Layer 5 of a small transformer language model trained on English Wikipedia (8 layers, counted from 0, width 128). Numbers have three digits each and are written without spaces.
A neuron adds its activation times its output weights to the MLP's output. To switch it off is to set its activation to zero at one token and run the rest of the model.

Output weights of the MLP neurons that the questions are about. A number n stands for (n - 500) times 0.0021.
n1: 490507594498325643660460408564541396467631413347549556437311530525690638495515532423659510507547385473533381522445530551529473356591464381586510487532554515598521541669391624550435444391561442556453442472545425424547605528607319497557518402565468388571342438471529447446720370593489428727580396484510584397452515409530559396468570519517360567594536481471505513621530542529619606434495
n13: 451360551463618663534472387432334517338385549588548503387640561495446436435600486545444523434441443541521597523467538485542622553569441395564638446418555620466500498529391562595548537415363405644447478315492446510614427495334629352596466428408437448451615548382514559511420643517434398627428325500399435474556463545552462436563569473529415379295444569435615417361535533483554495567288
n66: 557561563489663453409452608384465552483573516411456470673419651534615369356646521393472546532566539516378507511530335405608423434559505444543597530421538509504474508350485507548485449537502591625565565565482545550484388477532481445364567455405547606568588424509519603549668396410493521557454453461523394434567519493532322512362484550429505446337563510541427472393538496538444584443373
n84: 428517597520513546410437474523536479522611505545509584575441478508484497526566503546459524515502435470530406518464557518529453415551417476534471505494509444451474511494445419503558523555479517568546479591444475480422466459536522418522600442605505557625428526477618522432542474467462529583559456498605452509525441492489450505495565458475536395471478500429421557516590591527597595428465
n114: 473489570518472542563528456564508489446532479474498430554527494605520523562523536581498441499516550509585510477548460483368460465515483518509529548561543449491498491521434486546432511454579562450536517462498484471444485470526577389514521483426527498522513514471493519555704435529535482540534556439508502524526503475540524469460506441462449570543523468553471434489567466497020472472525
n169: 391419589613553608502506439479526518590574583512516481453548546382559439516508550699458449504526476380474607382487450364448461595513463622462369492508387618518447417483533518519616566576513509458379551463450515485417450376596476453537523423452510440496378533581496616524444519471475491512429453482624444402576575525487480563438548535490465506605478388456634526415644475467165558472554
n175: 569586502545511582564547440379436500402644456415624398418442487506498593536418464425491550578527550453398566576541625460459606540455472571510552472620642506596344577491585463491478496591490445414576394415443521472491603591496502480369546453523438491638527396566473462555497466355452432550423522449459417522424568374517468527473585506543498370448494468616448556448483416569240435544622
n252: 512552657492522492569519505508516586505542464550483410493359515466481577581605489552562575472489548520541648477578475500434466429435524513573546575492464487600479570505520467573465561552549523362578505524544478525498510469532509420566606502540452526434500640528493502582645520544466478469492510513474418524566493498538593455571523476529540481562629464584457468536493525569296475448498
n279: 524545433414444504358491591442519512486454494457496572590533531478454494582493475506494381522538457446483417441511471523444408496506512552446522504396505551306513511439507438431509489607493376405460508422467444480564401555565341481511482485471534535654420541491550524509598559487488474404530519408581417466611466452434572449459453653416532479550470514492502521610439500589476495520451
n354: 584505521548464539342449508517424404526466566514482521405464445521411528430390509406562559548596542500422446540510460460533492480545559582430490526402555478485560448528498631524537528450606447404530599570425512591422475474578442493473516558539442479557464546528594421415518542460570479500460537417488550492542442585431520498485493530467498426436420531477547613550595438603494507476544
n395: 491690604504529458580529531654364532485549480496472442417535551520531509585409518429358421523516520484466406493518493500398459521505443458500480431595407413477315466389537405418465391571589424342542526532522480457400454516514242418568583433567451561410498529463571655546364461578512491546509431570450408350519680467489457565399458453543484571604413534458593554565489526437642577575422
n419: 550293533381522649500532407542615452545632404571505480575443500527411492481347527314355372366487508505598463551425329500531543430474451519619528660599435510443555489582529483468470500544592421532547636536520649590389390555565567555541593527401603543685542542418711398554644483539542586672577486320422452444453388592540458505424488636552485495510427403473357552548448427471423354484537
n455: 448429452376465588534378504606344548570559438698382335612561491518452527504498546428666513565454536402504341504482438506513589587400464508389484529572570430406601390613589523485571566495429579560515523493454589579489565540577437525460429655448539522447404569312486592532588491437460504483593607502591478539440449581531498489575461504473554480520619493486428470599496408528554444560597
n471: 498446542245471473547477608479591454490485562492414456471417506403540565410565591578566521525550434337532465455489378508448533454559491444356366496498551554390376442457441557659525555517462551544541493422496494458489522500472473478495513395573440574504403506648420396461416576523625481569557486455640553428490354559568389409523429518440457515460418559430473423470444547437644496370500
n494: 470599531489507461421519421357563462527467495542525564408598463502374459656591625513583453487498512509514554498507502516410637510458500473352576613675573554571552475544539584627598580573466455662697507500435371458502512460564441384494490468430644417443375398482418490561490468452555426459597425568574673561475512576377530454493365525699515512533415677439333605436498583541381482559517
n507: 421511620483567399401564527441466502471589561553464426539506542486406490543581468612500368581532459419551608451568471413493466522542560540520557521494417514562396415536494567459612585548568435459515512561557488490474542406479489468466547428367521457549549504470604551558729489466570504588435531521547523459485559540432543502437504533476388538541539573444541512586582409453093405500459

Each question names a token from some text and the token that comes next. It shows the activations a of the neurons there, in the order above. A number n stands for (n - 500) times 0.13.

Then comes g, the gradient of the next token's log-probability with respect to the MLP's output, scaled to length 1. A neuron's effect is roughly proportional to its activation times (output weights . g). A number n stands for (n - 500) times 0.00078.

" in", then " the"
a: 500500500500558694500501500500500500500500500500
g: 695521536333549480469628392502452695279528634575486643311305300628334560340325547462518505338417350517556480415423548438399373421457438323465584586477645332333625388318398600421496487430486546700333672493414342307270346513701285642362450462709367456571552644360568593537445628392642522408412462501584616516553544481574510369531469334660421607344529486390551517544431700581563639654644
Which neuron, switched off, raises the next token's probability most? n169

"2", then "9"
a: 500500500500503500523500500500500500500500500500
g: 567512598379553474416549407386733426635401331490364425554522514296528639468763338555233639580552610493477252423429487544457513510356531431516715515546514397541405389364500506340363493513332459504518509459452371516474345425502410407669521600787533434478317576585551414456385654678494493449452543466562575635533560524565627521597372615694256415452643401542331365356499767135522605347379
Which neuron, switched off, raises the next token's probability most? n175

"ist", then " League"
a: 500500500516500500500500503500532500500535500500
g: 622586482541443577419569514602503549532184439629292477552638348487324586626520410536423601407743372544522581606598552615445309574592435457422490564453393492464477384553456543555348437698610412420573484410689416643455213380511483511338407595329504432472511622518391976572469596515382508350567569427301661436458343557416660426314392414543386505685616552540430513447460406683540362542739
Which neuron, switched off, raises the next token's probability most? n471

" |", then " 10"
a: 500500542500983500500601500500500500500500500503
g: 436632561499613454282450612399547479835725563527594543667545413304347471447465652509468482503517363432607585407476502321513303386691337609534273452484422535611530513187459627611645495639393380460440504389443496446501447312414458431423376584311530445342418439621588620489521435339341667481345552581662384512529394558449334633544485679517660424394676454329297515229647471609473519437605
Which neuron, switched off, lowers the next token's probability most? n66

" Comm", then "un"
a: 500573500518500500501500504513500500500500500500
g: 434408547452457537714512538435450442488411478562551457243497642596358534440212658556811417551399508560579450492482544320646278663507491385816449506551787389376634673417439388562444503379714420557503486358339560409673630409375433525421409483569480660516314409460520459582477457364407422469498397349482637345391443549552480540648511647358659367415565378264380386625420389473570303585412
Which neuron, switched off, lowers the next token's probability most? n13

"in", then "st"
a: 500517500500500500500500514500509500671544500500
g: 555630661392555516557570530743389552621578555400547537567532660631279441444286664328619368523594609766349653756396474546512531511470599696394328366382359647316342362446440668370473297537672552621533573448577367535401564474484549547376296463321517657319376618412318467490657593405457702554505414460552449440644347521376515556475540686414519558509579448298472403497614435600454481640654
Which neuron, switched off, lowers the next token's probability most? n455

"8,", then " 199"
a: 500500500500515614500500500500500500500500500500
g: 302480519202558647357393461595614507732605620565394309301483438574533511585627461537611667498478514478497461281403436482670594272328480358381521618507575650366466642619381490531531821596550559530518736519512423647390475592444536547490621464498403607407287565651406561261477473257336365268416639477535390490669502452451492533431509603382591547580589415755497530526376406497569403305485
Which neuron, switched off, lowers the next token's probability most? n169

" |", then "\n"
a: 500500595500746500500582500500500500500500500500
g: 512548562609346455710415305546694589342585371594517569513458517537478545455533451456601564447515796581460598441728500599428539278501478440481573671535459293369564274573459311510382389462533580411552548501591449436537557576563282429509794570781463507414514507443442580567403370437574180369603462516388505433567337414596623248642685543513608335626410377612330588699425460613589628364366
Which neuron, switched off, raises the next token's probability most? n66

" |", then " USA"
a: 500504509500776500500584500500500500500500500500
g: 496531533255498562582396509461303422547381364580654343506615444500609340530389457481815589589429418487651458531552549595421631732718481512599548531512422600517570468646626727208512658277542522506461444534606683545579392581558542612437265685513544332482522441483314500306619575514359424586517524711433729591583679369227426448476395325622502597546497426445644396479575523505523262560552
Which neuron, switched off, raises the next token's probability most? n252

"A", then "N"
a: 500500500515500500500500500500500500500516500500
g: 407458394338434423651601746510589601242315650471413447598613469523554638446431586516634420372727433416688557441361243405421442449484616557471535520543323423509567530443486484598596384755735303243359456447505490435439448588542348440531409568370507521646566560600474578417532563379387523548575166462498494479635431485422574531809557377684609321373548410483369548455358636645453656399372
Which neuron, switched off, lowers the next token's probability most? n471

"ink", then "ö"
a: 500500500519500500500500500500500500500504500500
g: 407504555560733548562586437338268510562537506469555353299392551663285370470431665232524352239494671401538495348514663431555425532595606675639440358525384676413408512526463419555602451480350254464486439393392517305530337549345458539554498529502589504451515495594494530707462575451412632712473318445479366476422483279635408446329619457570464358501552559495632501336400658484496571856689
Which neuron, switched off, raises the next token's probability most? n84

" R", then "ae"
a: 500500500517500500500500500534500500500500500500
g: 540511323393402503684468586524601373413487385431439551545396609406448485336448645467360456588661658449653416458592569501260570690465579344542295699660383579554486205554531471669515466497488475386654387405413463346512530549701558726528307651545547361517347443536335264418415478417392535454690481491571373649519501507541473617565099424373653644621515391637392541598334624521544431615581
Which neuron, switched off, raises the next token's probability most? n354

" rel", then "ief"
a: 500500500500500500596504501523500500500516500500
g: 278583402681476570485536658681419417547572310517517317402559376372480446617393527364381674451701375270481478513574763549479503395564426619581627296625259518431513415676685718570558630683644671600395417540719417382506258593606406510562499336454518391599616513465402718324550566398675396492503653512542359702553558487448530397545480569459581625486576482671315533437361447424433503412544
Which neuron, switched off, lowers the next token's probability most? n175

"g", then "es"
a: 500500500500500500500500515500500515500500500500
g: 497261286476554657399562476688444619526515537567666530497343666443460599438572701523509366251575486479643355303477497531565484530650537488666584539433379656549676271558448462669251525472640505512475451443334485378299429341514427497375288542595607277457434401604604379331385597449614582588689628408521548475434543797325503525591462394262518584475353345425517409437670602368626498414485
Which neuron, switched off, lowers the next token's probability most? n419

"\n", then "F"
a: 503500500500507500500540500500500500500500500551
g: 562694504510269480481481628211435514709458298455662467215514699687484720648596544496412582603470533501513559584602712421608683419327532337548511526572408583597585574651514584526574550521367683423639491593429764601398496351379409577403574442494342440640598540615510458688366671474492614590512427538454360453441525470528565427663321557737637508603709467646478355518485538435682307598514
Which neuron, switched off, lowers the next token's probability most? n252

"ter", then "c"
a: 500503500500500500516500500503607500500529500500
g: 421466570489464600499253320222462409400562600369449409455678442387628523541733635446438399583626448502366593469554574363567438680471587369610746556586412565442541492641459487626215243646525367493599631596382529542309588476663372470330479434577565548620606637492382655489558450756391337472537439469359609429677530644409325392342372696699545601606308514602463416616437435546547451558489
Which neuron, switched off, lowers the next token's probability most? n395

",", then " 200"
a: 500500500500511623500500500500500500500500500500
g: 480540576325583369488482454448600415668597538391441651420489458383704464688563676472258445314695496696673672470426572516535388398439417481254565533511725531364361510546363540384505581576478615476469591477414573543413491544619610484433526455195432421548483529844681555642619286527641669364540428455375497380450369619521365564658554631479436347582505481484691504427310577635504794430477
Which neuron, switched off, lowers the next token's probability most? n169

"ents", then " at"
a: 500500500500500500500500527500500500500500500500
g: 632561644418310501357522516348664574432368543587518509624565451483634519559415354491575748367619411371519437555401667560534400516319472551423381372532487521314335556438418622430434434362591490371515509391302582542656434311434451461540546478349401579587619423443519747475506534374527279551339518671280145524596166630416497401588589481652574427490713595409500546611566620792425494432414
Which neuron, switched off, lowers the next token's probability most? n279

" |", then " N"
a: 500500500500500500500559500500500500500500500500
g: 402670318448360488610665601388448366345537356460552465557392530564577579412414277619641627391483452574686466532423493331594486375404508488612301626318460460629720530697424511358690534631568591457598540285451528307516465542838485391610671527497600456319575428669614419383405601687449421674435462490638458417484469431309458412581500350625590324416661526362469575507396689490541496295304
Which neuron, switched off, lowers the next token's probability most? n252

"S", then "L"
a: 500500500559500500500500500500506500500500500500
g: 547402570627402423379537827506680546434640512429733530473480526498222653520654473603465452512599352630520754502355457578538556475680250512499267475417736559490459410565488518667535323467632532533401331561390319576383490499648337386440463534393585312484381597770481685638378362392589570444313595603273320617592444541391531520283565389389478456425500539413469547395464570384503507458567
Which neuron, switched off, lowers the next token's probability most? n84

" C", then "ru"
a: 500500500500500500500500500525500500500500500500
g: 475372329230500440590691368479479523363336441365382346319385395736433214594327440382507403548364424545345438593469508499268499619373465598484525663536581599491505491427438783476496535675466573438639317484458523443647516551671506497659565473641348503315606723343424331456517401483329480578460358410469674420656458418398511556502415475636597476618211478364552451638643600464380590375487
Which neuron, switched off, lowers the next token's probability most? n354

"N", then " |"
a: 500500500534500500500500500500500500500500500500
g: 454568386530417491356539680372455461480499601402389334509569531516514433624359545526492292451629430435692428466469594381462517449692361515287442442798659319470424610221444391601407409520404675673480568592521397560252414552355781369640565406550481439644685557211440320400454322615456317633561468457750631417617463432353438672450532481623487609363401478481523656371531528481572540459523
Which neuron, switched off, lowers the next token's probability most? n84

" l", then "arge"
a: 500500500500500500509500500559500500500500500500
g: 477646403832501524511383459518346440642352634509568349590744397333464631526446527713711471762725638399392466515622485524563492299507690560459560485324612630528432325337513496576574313421448611575613475393524478396653435371626456459357423512406484568538516644575476602306594385379487576451590628645297573548611437515454531390660706472384753571381471379363469481500653322476516562320576
Which neuron, switched off, lowers the next token's probability most? n354

" 22", then ")"
a: 500500500500500500500500500500500632500500500500
g: 625434647490469434607594440546484622416514466712659703568268490545616600577543392481584490506298542409458501325557387425444547548460581588852431597447393723462384527828453629533500459520466316360478544712372705388532330638353344671560598637573663556438328424557627501608319596414306435359579425358463454706343304520513391262539603493486473379422399441568515486529425357532531449504591
Which neuron, switched off, lowers the next token's probability most? n419

"|", then " In"
a: 500500500500764506500654500517500500500500500597
g: 448573663644487345644387358561521524511367552500347255361416454481488584406641555495411674418379560362338557278700777455731550505394451438475499699608439547427578487593529560374342484300475403687577405633461492356453564532338514511574506638468432554552558459284722407476554365489470269510517439251277446632330665476425542402467404667531484628490310467572626637656392372634352591382578
Which neuron, switched off, lowers the next token's probability most? n114

"y", then " to"
a: 500500500505500500500500544500500500500500500500
g: 495727537416525490353598542605680479384563327464378595690534559462741583494314522591487357237484448287396415497354388651530594299400517481531287497365499587562412531461326401426523387536428600479593453576588453283290494613469459560333570508568582355706401685431480279497489572486290555611461687703473412403389521518622514342412230389475685733502401426377413414632587429385422560416453
Which neuron, switched off, lowers the next token's probability most? n279

"ens", then "e,"
a: 500500500500500500501500503500500500500500513500
g: 623478586348376363516261435353526569632630555692242682503415418659550427393584298463515550682586449575346558406414326460437624647353480616419542683611487638536584453604464394354421691404405542541561558519191481386469543691320549555424675634385590622434491463309322519634496458402368442465575289626610350579465543446662292495318448736482517463365520471582463424558613322656518466443535
Which neuron, switched off, lowers the next token's probability most? n494